Layer 11 of a small transformer language model trained on English Wikipedia (15 layers, counted from 0, width 64).
Take only the direct path to the model's output, skipping the later layers: a vector added to the residual stream pushes a token's score in proportion to its dot product with that token's output vector.

Output vectors of the tokens that the questions are about. A number n stands for (n - 500) times 0.0038.
"ether": 427,749,432,586,549,347,661,456,534,215,407,496,615,241,361,628,317,560,669,253,745,405,25,717,430,659,685,668,231,358,659,592,667,747,349,576,367,465,571,699,444,447,464,585,601,469,365,462,526,579,387,426,480,532,837,459,275,313,565,464,386,656,600,561
"ak": 595,539,413,481,491,469,386,376,609,684,590,488,536,593,291,441,642,484,477,353,486,590,419,717,485,602,419,627,353,511,442,404,516,597,607,408,323,532,450,617,472,492,351,524,448,659,537,532,523,555,668,495,516,498,547,363,506,433,495,520,434,538,483,369
"adium": 770,478,341,597,627,699,659,426,442,503,469,531,422,575,395,586,381,610,577,282,640,403,378,593,274,565,482,590,655,531,466,717,757,587,558,435,425,72,439,426,540,574,487,464,363,515,536,462,487,446,514,365,416,470,580,327,614,406,549,500,568,616,557,281
"and": 511,370,515,582,522,372,552,524,498,441,362,406,658,410,505,428,373,485,623,555,585,533,600,583,516,419,627,588,583,679,140,575,640,649,639,392,569,471,515,375,516,601,454,714,468,495,517,399,561,397,532,264,427,537,354,446,498,597,430,438,434,570,573,410
"ington": 543,262,407,714,387,292,519,736,764,328,426,638,374,558,439,565,230,500,416,323,678,572,297,325,490,522,526,693,331,462,652,555,617,665,686,659,346,292,547,688,390,385,359,315,515,246,414,646,662,551,502,333,483,706,581,576,539,484,578,494,604,710,537,364
"a": 418,590,556,453,517,422,408,612,536,507,465,396,400,597,362,395,598,446,411,518,481,496,520,446,556,408,515,638,561,606,496,431,557,547,517,516,507,647,391,327,441,524,379,660,437,744,631,474,401,564,515,476,460,377,657,271,653,460,401,632,527,416,560,574
" P": 484,386,576,435,521,536,572,557,471,471,470,415,526,485,524,544,650,507,427,539,475,538,364,461,659,518,428,412,580,439,512,371,469,587,467,453,584,591,479,648,632,509,491,440,548,528,494,511,443,454,504,547,549,442,475,534,468,571,425,496,445,460,482,417
" history": 510,417,597,565,425,534,583,452,598,431,450,768,493,381,498,714,301,550,515,532,470,538,408,483,440,425,497,559,417,596,546,534,573,449,577,400,440,455,474,507,458,493,677,457,469,383,409,571,435,423,470,376,459,357,387,399,663,549,680,616,569,498,533,567
"an": 543,455,402,333,641,510,408,591,718,593,485,519,370,574,384,474,566,442,571,473,628,398,541,436,524,546,533,678,529,625,446,505,533,428,449,351,514,472,545,517,470,588,384,616,668,627,535,471,413,499,679,459,574,269,487,257,635,421,364,513,418,417,512,470
" band": 614,347,548,431,432,487,491,341,519,404,470,611,414,347,603,636,373,532,496,533,624,291,422,524,476,549,576,536,447,491,302,511,521,423,654,495,493,319,429,442,461,549,748,465,667,658,573,587,556,621,634,344,454,680,483,368,478,312,661,424,479,485,662,493
" D": 438,453,578,390,420,531,594,540,489,528,462,516,472,420,351,517,530,499,417,504,505,644,475,443,521,586,409,421,475,446,525,409,493,524,483,389,480,634,446,621,571,506,587,541,565,534,573,560,435,452,567,492,570,433,502,602,564,625,387,484,489,420,483,476
"ions": 688,591,555,473,535,265,521,590,600,373,301,535,658,541,542,410,312,573,392,382,526,495,621,735,447,571,340,831,370,487,553,646,595,368,701,450,257,615,495,442,588,501,564,451,304,235,400,586,445,455,399,286,580,597,469,474,731,273,580,656,634,582,448,380
" Ph": 444,322,528,584,492,499,553,458,452,326,483,474,517,430,602,643,598,521,452,575,552,376,395,430,622,429,650,530,519,476,559,463,482,517,540,474,587,440,455,594,573,441,670,331,540,397,501,534,546,492,396,404,417,616,520,619,482,536,372,532,436,619,459,523
"lands": 547,512,507,614,530,400,731,570,604,453,663,588,323,646,743,519,330,507,500,345,478,478,254,573,221,236,554,583,510,636,504,500,597,459,676,349,433,255,571,573,380,405,425,470,354,396,372,506,660,413,542,394,287,618,729,160,622,549,569,628,511,766,651,523
"land": 637,590,549,514,571,339,753,627,606,404,562,525,414,508,547,420,190,493,452,472,501,570,388,532,309,313,487,582,547,551,501,389,600,389,574,469,455,311,500,559,404,527,513,539,345,465,554,535,683,420,594,373,246,591,541,219,700,669,468,542,437,790,701,443
"wn": 733,363,535,520,502,585,462,203,644,410,393,543,508,459,437,360,513,565,156,429,552,444,441,679,238,583,540,709,331,457,461,528,592,608,555,329,358,287,471,449,443,423,422,370,623,388,623,552,607,603,674,496,517,603,429,665,420,469,700,402,546,886,487,717
"ets": 482,415,554,524,358,326,417,482,661,507,472,398,465,404,515,462,479,521,650,380,638,639,200,674,386,538,348,734,526,559,458,546,634,500,535,530,521,476,480,611,365,549,499,343,314,536,367,497,557,590,621,495,555,779,590,198,402,342,593,734,555,358,734,426
"ium": 498,391,557,413,666,376,472,630,609,160,407,704,449,476,581,517,394,485,398,616,448,451,360,653,417,327,570,631,480,436,324,693,725,644,435,691,531,505,553,647,474,303,505,556,424,432,532,529,567,505,521,461,278,649,544,501,538,284,473,541,595,501,523,441
"ouse": 475,311,335,421,617,433,422,619,583,429,400,743,512,345,667,531,277,524,548,486,507,271,414,566,479,334,372,498,428,546,453,707,687,761,405,533,634,257,494,666,314,490,524,157,685,409,415,432,440,623,659,326,541,413,570,666,502,591,494,689,639,650,592,489
"als": 605,515,545,417,553,446,363,462,661,597,554,586,609,587,393,492,567,537,502,478,604,414,466,793,441,470,518,675,567,518,572,769,525,473,722,331,435,510,393,343,609,502,457,277,337,510,471,449,412,637,565,480,409,513,502,94,572,362,423,485,556,388,533,450
"man": 644,545,468,348,448,631,483,625,612,461,535,598,428,464,631,532,480,461,541,240,465,513,493,558,537,633,540,611,442,495,407,582,477,347,653,579,455,378,468,395,364,384,435,401,480,448,512,459,609,517,589,361,486,451,374,512,585,707,569,592,449,501,551,463
"med": 478,489,338,387,315,606,564,566,612,589,643,418,596,573,469,475,273,492,618,406,611,366,386,417,409,364,496,647,255,496,426,710,234,738,592,516,583,428,492,705,479,234,553,304,532,613,518,532,553,544,757,360,500,639,451,350,674,523,544,482,402,542,472,661
"ially": 530,640,278,435,881,424,581,322,600,203,329,633,541,417,435,498,182,527,334,549,590,663,337,813,417,408,643,662,486,399,584,641,610,380,812,352,485,538,389,268,391,353,503,537,557,452,371,670,299,683,697,614,286,659,483,561,431,260,546,498,597,683,385,664
" Fl": 530,294,456,502,558,555,502,586,464,491,531,464,481,485,470,518,459,527,475,539,563,500,487,496,533,499,377,468,584,464,512,409,491,534,467,391,682,449,483,603,625,561,571,357,613,534,480,534,484,424,571,433,476,569,594,434,498,494,465,449,418,526,448,560
"ired": 355,446,433,575,416,605,409,627,357,727,408,324,686,291,308,595,475,584,348,406,537,443,642,783,215,446,411,659,385,663,346,544,677,553,706,576,634,482,299,510,420,428,601,401,599,372,593,528,365,705,697,393,425,403,573,615,378,364,525,659,572,469,582,446
"rough": 385,341,386,632,501,620,574,556,701,340,494,630,573,300,522,512,252,526,447,286,668,367,609,679,435,396,434,528,433,516,403,666,610,632,715,384,637,434,504,517,404,506,348,229,430,473,524,482,352,634,585,562,466,681,700,649,447,292,503,426,477,638,319,726

Output weights of attention head 0. The head adds the sum of these rows, row i times number i of z. A number n stands for (n - 500) times 0.0063.
o0: 429,687,561,373,463,455,511,502,454,679,632,321,430,797,638,519,511,593,551,551,679,407,479,387,349,659,336,637,351,643,871,570,434,496,609,494,387,505,350,519,525,533,406,542,620,296,480,307,515,676,502,417,419,498,432,631,212,547,267,628,179,416,587,548
o1: 661,474,258,438,323,420,530,598,529,546,207,466,448,491,893,553,373,555,359,276,563,547,274,274,481,363,257,495,786,558,388,508,353,447,572,759,726,412,550,513,491,630,582,653,976,555,590,480,494,518,507,410,584,426,712,529,614,334,603,470,513,271,474,402
o2: 443,716,511,509,668,421,461,627,509,540,558,565,543,228,370,595,593,522,612,538,298,440,445,653,277,490,456,675,486,338,389,676,424,470,544,803,419,578,434,164,482,404,405,455,492,546,435,587,655,571,500,253,117,724,522,481,588,384,380,610,674,464,458,801
o3: 540,467,492,626,611,528,431,795,591,502,509,547,499,609,488,503,566,385,465,473,232,182,622,131,553,525,504,677,752,648,573,503,371,484,565,644,592,263,546,455,435,485,340,192,287,594,624,440,437,594,509,684,496,649,765,158,397,528,594,501,602,399,575,243
o4: 604,671,697,442,525,396,468,288,444,733,368,420,673,430,568,503,547,412,510,492,159,741,383,510,632,394,412,626,482,609,655,619,613,405,70,413,414,659,463,439,373,615,610,481,536,608,511,511,558,416,366,271,705,441,511,739,720,562,370,415,377,309,712,386
o5: 591,433,612,704,473,260,471,304,717,537,717,541,609,415,512,549,596,438,267,537,783,456,846,236,426,182,353,444,612,443,595,490,673,369,408,438,531,380,552,487,411,582,685,484,546,460,284,532,691,461,444,643,283,381,528,540,598,247,429,709,300,693,666,404
o6: 658,571,486,699,851,407,492,517,602,529,564,392,511,608,305,479,257,663,354,545,702,544,437,49,582,566,355,515,404,540,351,387,265,605,550,451,648,777,795,658,621,246,349,460,523,622,464,480,449,406,459,301,468,642,367,569,669,316,425,319,570,695,410,484
o7: 556,544,283,444,511,531,456,552,500,451,458,258,675,567,302,460,404,405,632,461,707,818,402,610,326,637,313,512,530,368,567,568,573,756,559,480,596,429,459,587,475,630,312,360,389,397,447,627,543,601,611,396,666,320,603,519,413,549,750,298,367,376,720,391
o8: 238,463,480,811,368,574,373,697,433,402,655,510,439,749,470,392,332,401,343,645,306,644,565,440,416,328,459,396,406,536,743,403,555,643,382,464,462,553,604,362,357,688,472,970,542,399,503,655,531,634,517,361,422,357,319,501,760,462,631,606,397,704,90,690
o9: 335,457,490,400,568,371,485,431,612,582,287,463,492,495,591,725,286,360,469,540,518,440,520,729,281,626,462,533,442,831,859,441,369,340,599,328,554,522,622,656,456,728,600,138,578,530,535,613,371,406,663,511,662,313,437,246,584,395,532,580,604,443,386,607
o10: 522,416,415,328,493,279,348,484,481,353,731,434,440,449,513,876,673,392,443,688,696,512,280,435,587,359,557,424,518,540,630,298,675,609,694,581,544,585,327,141,431,307,401,485,548,758,525,333,587,500,582,639,588,511,411,256,605,596,439,258,609,605,736,537
o11: 680,690,517,402,574,561,344,501,192,517,657,614,898,865,508,435,683,511,443,460,612,354,508,581,616,516,394,150,400,585,549,639,480,583,404,504,472,340,320,429,506,353,506,263,728,444,401,466,370,455,338,582,431,486,393,395,743,566,664,313,494,506,505,629
o12: 569,330,573,653,370,769,554,537,328,572,630,450,358,374,374,744,431,572,400,290,317,570,311,461,456,447,581,496,402,632,609,768,616,435,415,437,589,498,411,751,624,530,472,433,235,566,576,758,494,522,611,199,426,463,485,521,675,521,577,381,429,453,576,381
o13: 894,545,408,766,559,624,219,476,577,286,433,674,667,371,549,675,270,492,511,893,378,462,158,537,556,469,649,456,411,547,337,449,531,488,655,473,590,521,526,781,298,462,575,540,410,315,734,341,516,452,481,655,375,386,226,559,518,509,454,569,378,490,536,381
o14: 442,465,572,531,405,386,467,717,549,564,745,577,279,397,487,457,529,574,889,702,622,503,321,364,459,386,739,777,498,469,570,596,328,314,670,468,424,446,539,432,488,577,561,304,597,314,367,511,267,464,315,152,683,591,581,386,593,584,438,578,389,578,593,436
o15: 319,603,690,398,319,440,697,787,524,451,423,443,646,281,327,580,472,436,464,613,754,369,193,427,527,196,345,383,574,135,572,403,447,736,437,301,680,388,470,482,633,631,413,466,523,428,631,561,534,560,577,563,550,406,736,644,680,503,394,631,703,346,620,528
o16: 286,489,540,736,398,388,498,428,587,599,534,339,734,458,473,420,854,472,417,818,623,614,300,425,442,617,565,376,354,563,403,597,592,463,422,624,483,611,422,903,405,322,384,540,455,675,453,653,116,401,461,602,529,647,542,390,404,374,450,444,392,477,302,767
o17: 668,534,579,677,280,575,605,315,349,591,586,529,268,277,766,340,521,452,347,482,678,534,555,526,373,481,662,450,150,494,490,634,571,477,705,475,610,684,528,480,402,514,500,592,245,498,519,306,419,586,402,604,351,206,611,408,604,721,671,393,747,407,402,556
o18: 638,230,379,562,570,474,679,498,467,439,374,254,670,455,631,345,504,589,517,666,351,622,517,722,655,185,375,554,389,731,544,460,543,597,605,437,345,500,720,570,588,522,437,677,513,398,215,290,283,484,288,432,645,534,591,408,396,568,531,409,680,571,630,503
o19: 366,548,517,658,339,544,477,580,740,319,223,605,563,746,461,725,447,537,375,520,508,264,426,438,475,815,512,426,399,691,256,603,630,298,263,627,207,268,426,362,512,669,420,573,354,491,313,370,581,542,564,577,893,438,554,705,534,559,568,431,639,558,445,522
o20: 319,534,442,696,610,574,643,586,590,683,719,425,658,296,748,538,372,75,843,405,369,473,610,104,441,418,396,415,448,539,557,488,500,433,622,447,179,548,346,471,644,347,397,467,551,219,573,557,636,453,554,657,622,417,570,643,513,509,616,441,517,503,440,609
o21: 219,480,363,670,598,266,428,440,421,393,384,524,585,757,540,450,479,592,428,559,428,404,417,673,374,483,732,391,448,459,558,584,529,541,766,680,335,674,453,515,663,200,586,679,288,383,841,590,553,491,746,386,395,197,758,433,622,584,398,507,511,343,642,179
o22: 771,420,636,384,410,311,482,705,554,693,575,611,473,355,334,229,516,655,437,510,341,506,597,490,353,575,298,345,190,581,438,550,537,476,504,745,242,468,558,689,286,554,470,508,443,637,503,820,581,549,692,641,663,565,619,382,435,628,203,390,502,617,258,499
o23: 423,255,636,495,481,342,557,542,598,413,473,638,720,286,875,552,363,509,432,541,804,423,563,594,696,748,676,613,509,514,491,417,488,475,152,621,737,578,435,589,474,676,401,208,539,434,536,537,512,495,431,282,319,477,698,559,448,498,289,221,360,535,406,419
o24: 489,353,315,559,569,617,538,492,425,510,480,611,424,673,486,525,423,455,500,880,536,616,592,599,465,469,670,282,625,317,374,536,402,399,430,292,369,344,615,450,527,705,386,425,832,605,521,434,741,234,705,419,456,606,610,437,624,421,392,182,668,381,470,534
o25: 614,673,386,650,613,552,684,431,308,718,317,283,341,692,435,639,237,505,651,576,621,292,607,493,538,130,636,394,478,446,410,300,613,616,350,650,693,395,379,568,389,527,478,445,478,414,575,592,369,499,481,535,697,473,605,486,422,454,431,367,547,627,468,706
o26: 430,471,286,580,481,630,471,598,670,703,573,452,390,565,500,386,768,547,632,404,503,167,584,738,425,193,579,655,314,461,361,406,489,254,476,432,532,453,679,665,575,687,218,718,655,607,560,387,639,364,668,479,452,337,314,458,567,365,510,440,430,379,633,670
o27: 331,522,595,579,614,372,512,590,393,590,475,532,596,294,438,568,154,381,507,458,629,670,520,496,515,574,466,418,616,533,639,526,557,568,365,535,317,299,770,534,464,372,434,715,649,503,639,324,217,413,686,475,371,467,388,521,367,543,560,406,734,414,846,436
o28: 530,377,571,640,495,773,463,575,357,116,461,273,532,541,392,574,294,442,366,473,628,408,653,585,778,694,608,456,200,431,677,776,416,278,701,532,499,464,413,307,317,706,371,754,639,423,418,723,443,349,298,637,475,723,578,504,643,508,320,439,457,215,664,658
o29: 494,543,536,854,519,421,219,578,359,567,470,394,670,356,472,635,407,629,502,525,417,456,406,703,629,404,410,454,581,283,590,316,318,235,543,605,545,565,707,553,678,545,644,327,472,607,205,420,747,619,463,737,630,519,464,403,330,634,503,328,517,508,372,456
o30: 533,592,609,381,448,445,526,562,362,419,435,433,355,639,578,562,599,405,454,575,309,417,405,739,495,389,612,390,563,202,529,609,817,555,550,588,459,704,806,432,524,555,295,356,526,370,448,695,671,454,343,459,274,415,471,755,190,397,799,346,634,596,525,419
o31: 316,768,184,461,657,596,629,611,594,385,519,678,406,463,489,657,651,472,295,305,420,593,494,472,713,696,318,662,254,521,542,564,444,652,469,451,540,406,668,838,498,372,520,316,535,371,555,358,415,622,360,464,623,384,587,498,509,425,266,434,472,491,470,588

Each question shows a token from some text and the vector z that the head gathered there. A number n stands for (n - 500) times 0.0097.

".": 370,547,611,535,455,585,513,304,247,286,667,576,392,532,401,637,501,651,493,390,534,253,426,359,480,581,751,467,502,587,410,391
Which two tokens does it push up most, strongest first? " band", "a"

"ha": 520,356,401,518,590,468,501,305,407,502,375,479,429,482,510,490,445,429,427,407,618,559,555,359,484,478,533,382,446,487,490,521
Pushed up most: "ak"

"ak": 524,434,506,495,489,422,509,538,503,542,487,478,532,534,502,505,518,508,466,454,466,526,544,470,469,463,580,484,433,485,443,518
Which two tokens does it push up most, strongest first? "ak", "med"

"iv": 633,205,659,699,606,350,388,468,86,974,671,716,386,493,700,673,553,665,354,358,363,641,543,364,425,195,491,333,446,475,464,488
Which two tokens does it push up most, strongest first? "als", "ets"

" B": 402,591,512,447,485,486,571,502,488,455,528,283,450,699,569,468,488,464,647,406,353,519,425,626,543,567,611,624,551,395,388,316
Pushed up most: "and"

",": 519,523,492,507,457,462,461,487,460,508,464,500,535,550,500,503,472,493,478,477,464,490,532,491,493,490,527,501,498,482,468,517
Pushed up most: "man"

" the": 495,441,541,495,485,463,495,486,493,562,494,459,586,581,558,536,525,536,488,507,462,482,478,505,469,504,479,548,524,460,466,479
Pushed up most: " history"

"'s": 491,508,429,457,520,447,497,528,503,524,464,474,581,524,490,612,530,510,380,455,496,566,536,483,478,460,466,546,492,446,444,532
Which two tokens does it push up most, strongest first? " D", "med"

" ": 530,504,507,548,459,482,491,481,488,501,478,474,550,522,532,534,489,527,469,503,485,490,481,510,477,501,511,525,479,493,490,520
Pushed down most: "ially"

"les": 512,492,509,530,458,476,476,492,477,529,479,478,534,533,519,533,490,516,461,474,481,478,504,529,475,500,500,513,482,489,487,507
Pushed down most: "and"

" after": 515,497,516,523,443,472,461,513,470,516,470,486,526,535,520,514,490,509,466,494,481,456,496,512,481,513,527,509,524,476,487,504
Pushed up most: "rough"

" W": 632,629,437,540,515,493,476,484,507,599,559,444,461,583,583,514,484,425,404,486,417,447,501,504,564,456,716,525,462,334,366,566
Pushed up most: "an"

" Robert": 485,516,385,541,488,462,500,514,429,463,524,512,558,554,446,637,545,471,469,387,464,507,423,535,466,470,472,489,503,573,534,503
Pushed up most: " P"

"iss": 525,498,514,522,471,502,498,502,492,517,487,489,532,542,521,534,489,506,477,470,495,474,490,513,472,505,515,516,479,482,478,497
Which two tokens does it push up most, strongest first? "med", "ouse"

"p": 504,496,529,521,466,485,479,499,486,522,485,485,530,544,518,535,491,507,473,489,490,497,488,524,475,508,509,519,482,483,489,505
Pushed up most: "ouse"

" L": 508,471,538,503,522,496,494,493,488,596,408,475,511,498,564,575,446,492,544,512,482,555,524,503,352,421,450,473,516,456,517,506
Pushed up most: "ions"

" p": 535,510,555,561,508,467,465,456,545,513,511,472,507,510,514,546,526,522,450,442,448,539,473,486,451,483,553,514,512,436,462,488
Pushed up most: "a"

"3": 562,473,540,536,491,478,451,513,438,500,480,464,490,575,567,518,553,553,465,468,493,465,449,477,460,469,493,542,541,450,491,479
Pushed down most: " Fl"

" and": 507,523,495,503,504,453,472,480,469,545,491,513,507,590,535,493,518,539,424,439,468,487,423,504,512,553,515,549,536,499,515,457
Pushed up most: " band"

" The": 541,509,524,504,412,449,450,476,461,525,503,446,494,536,567,466,402,466,443,473,427,442,565,582,506,470,426,511,522,494,492,547
Pushed down most: "a"

" found": 504,499,527,520,468,486,478,501,490,523,481,490,531,546,516,537,501,507,468,487,493,497,488,529,473,508,506,524,486,483,492,507
Pushed up most: "ouse"

"ently": 499,508,519,518,468,500,479,489,493,526,484,498,537,548,501,537,498,509,466,484,484,492,483,538,477,512,506,527,485,483,498,494
Pushed down most: "ak"

"6": 526,499,531,546,468,481,485,494,523,496,493,479,559,525,525,532,493,529,468,503,481,509,467,499,478,504,519,508,489,480,508,491
Pushed up most: "lands"

" H": 501,478,526,529,477,482,485,498,481,515,470,477,534,546,511,532,486,498,492,485,490,513,498,506,449,495,521,514,469,474,492,499
Pushed down most: " Fl"

"==": 481,485,535,517,463,507,468,489,489,544,490,492,521,564,484,547,510,497,453,518,485,485,496,499,512,500,512,490,494,497,483,535
Pushed down most: "and"

" Army": 516,498,523,535,463,484,482,505,484,524,489,488,547,553,520,543,489,508,472,484,488,498,474,513,477,507,512,515,473,476,484,510
Pushed up most: "ouse"

" r": 511,503,519,520,476,494,479,500,486,507,485,489,534,541,511,545,480,505,471,483,492,490,495,515,479,500,517,519,492,487,473,510
Pushed up most: "ouse"

"ig": 311,490,313,542,476,452,542,374,454,456,616,421,557,694,408,477,520,387,328,412,424,629,439,607,587,444,255,450,536,622,518,415
Pushed down most: "ired"

"ar": 512,496,524,526,469,477,469,505,486,521,493,476,527,540,518,536,481,502,469,482,492,506,487,522,477,500,514,521,498,487,485,506
Pushed down most: "wn"

"s": 526,469,481,542,450,451,482,503,508,521,484,466,554,535,510,550,495,491,466,473,483,504,517,514,480,510,472,521,514,510,486,494
Pushed up most: "ington"

" also": 499,493,518,509,465,493,470,492,465,521,490,493,518,560,509,540,489,498,472,494,473,491,481,530,479,509,509,513,502,488,489,498
Pushed down most: "ak"

"1": 502,506,526,527,443,505,475,479,465,531,515,465,538,559,532,528,474,495,450,481,474,471,493,523,491,490,516,520,507,472,474,466
Pushed up most: " band"

"ay": 506,485,521,506,473,477,482,502,501,501,483,472,540,556,513,550,489,517,465,498,499,484,504,502,480,505,520,517,495,481,474,486
Pushed down most: "ions"

" Bro": 385,151,496,368,303,648,511,500,630,582,625,499,576,706,395,439,521,595,301,610,393,504,870,462,683,437,518,530,381,403,654,393
Pushed up most: "wn"

" in": 533,514,560,550,486,474,461,464,531,531,503,477,505,526,522,552,513,511,464,452,455,513,475,475,447,471,548,508,492,436,451,502
Pushed up most: "a"

" by": 509,515,477,492,497,473,502,478,529,531,511,482,566,546,490,542,496,481,458,413,429,450,533,515,485,516,494,512,486,503,507,495
Pushed up most: " Fl"

" G": 516,498,523,535,462,481,482,509,483,523,487,486,546,551,517,543,490,509,471,486,488,497,474,516,477,503,509,516,472,480,483,508
Pushed up most: "ouse"

"===": 498,505,520,520,446,497,475,481,490,510,472,475,515,540,496,565,511,516,466,497,498,479,516,494,519,510,519,505,491,490,481,526
Pushed up most: "rough"

" to": 516,496,537,529,470,489,477,489,499,530,494,480,529,542,528,542,492,508,471,469,479,489,483,501,464,487,521,515,485,472,467,495
Pushed down most: "wn"

"ference": 504,496,529,521,467,485,479,498,485,521,485,485,531,544,517,534,491,508,473,489,489,497,488,524,475,509,509,520,482,482,489,505
Pushed up most: "ouse"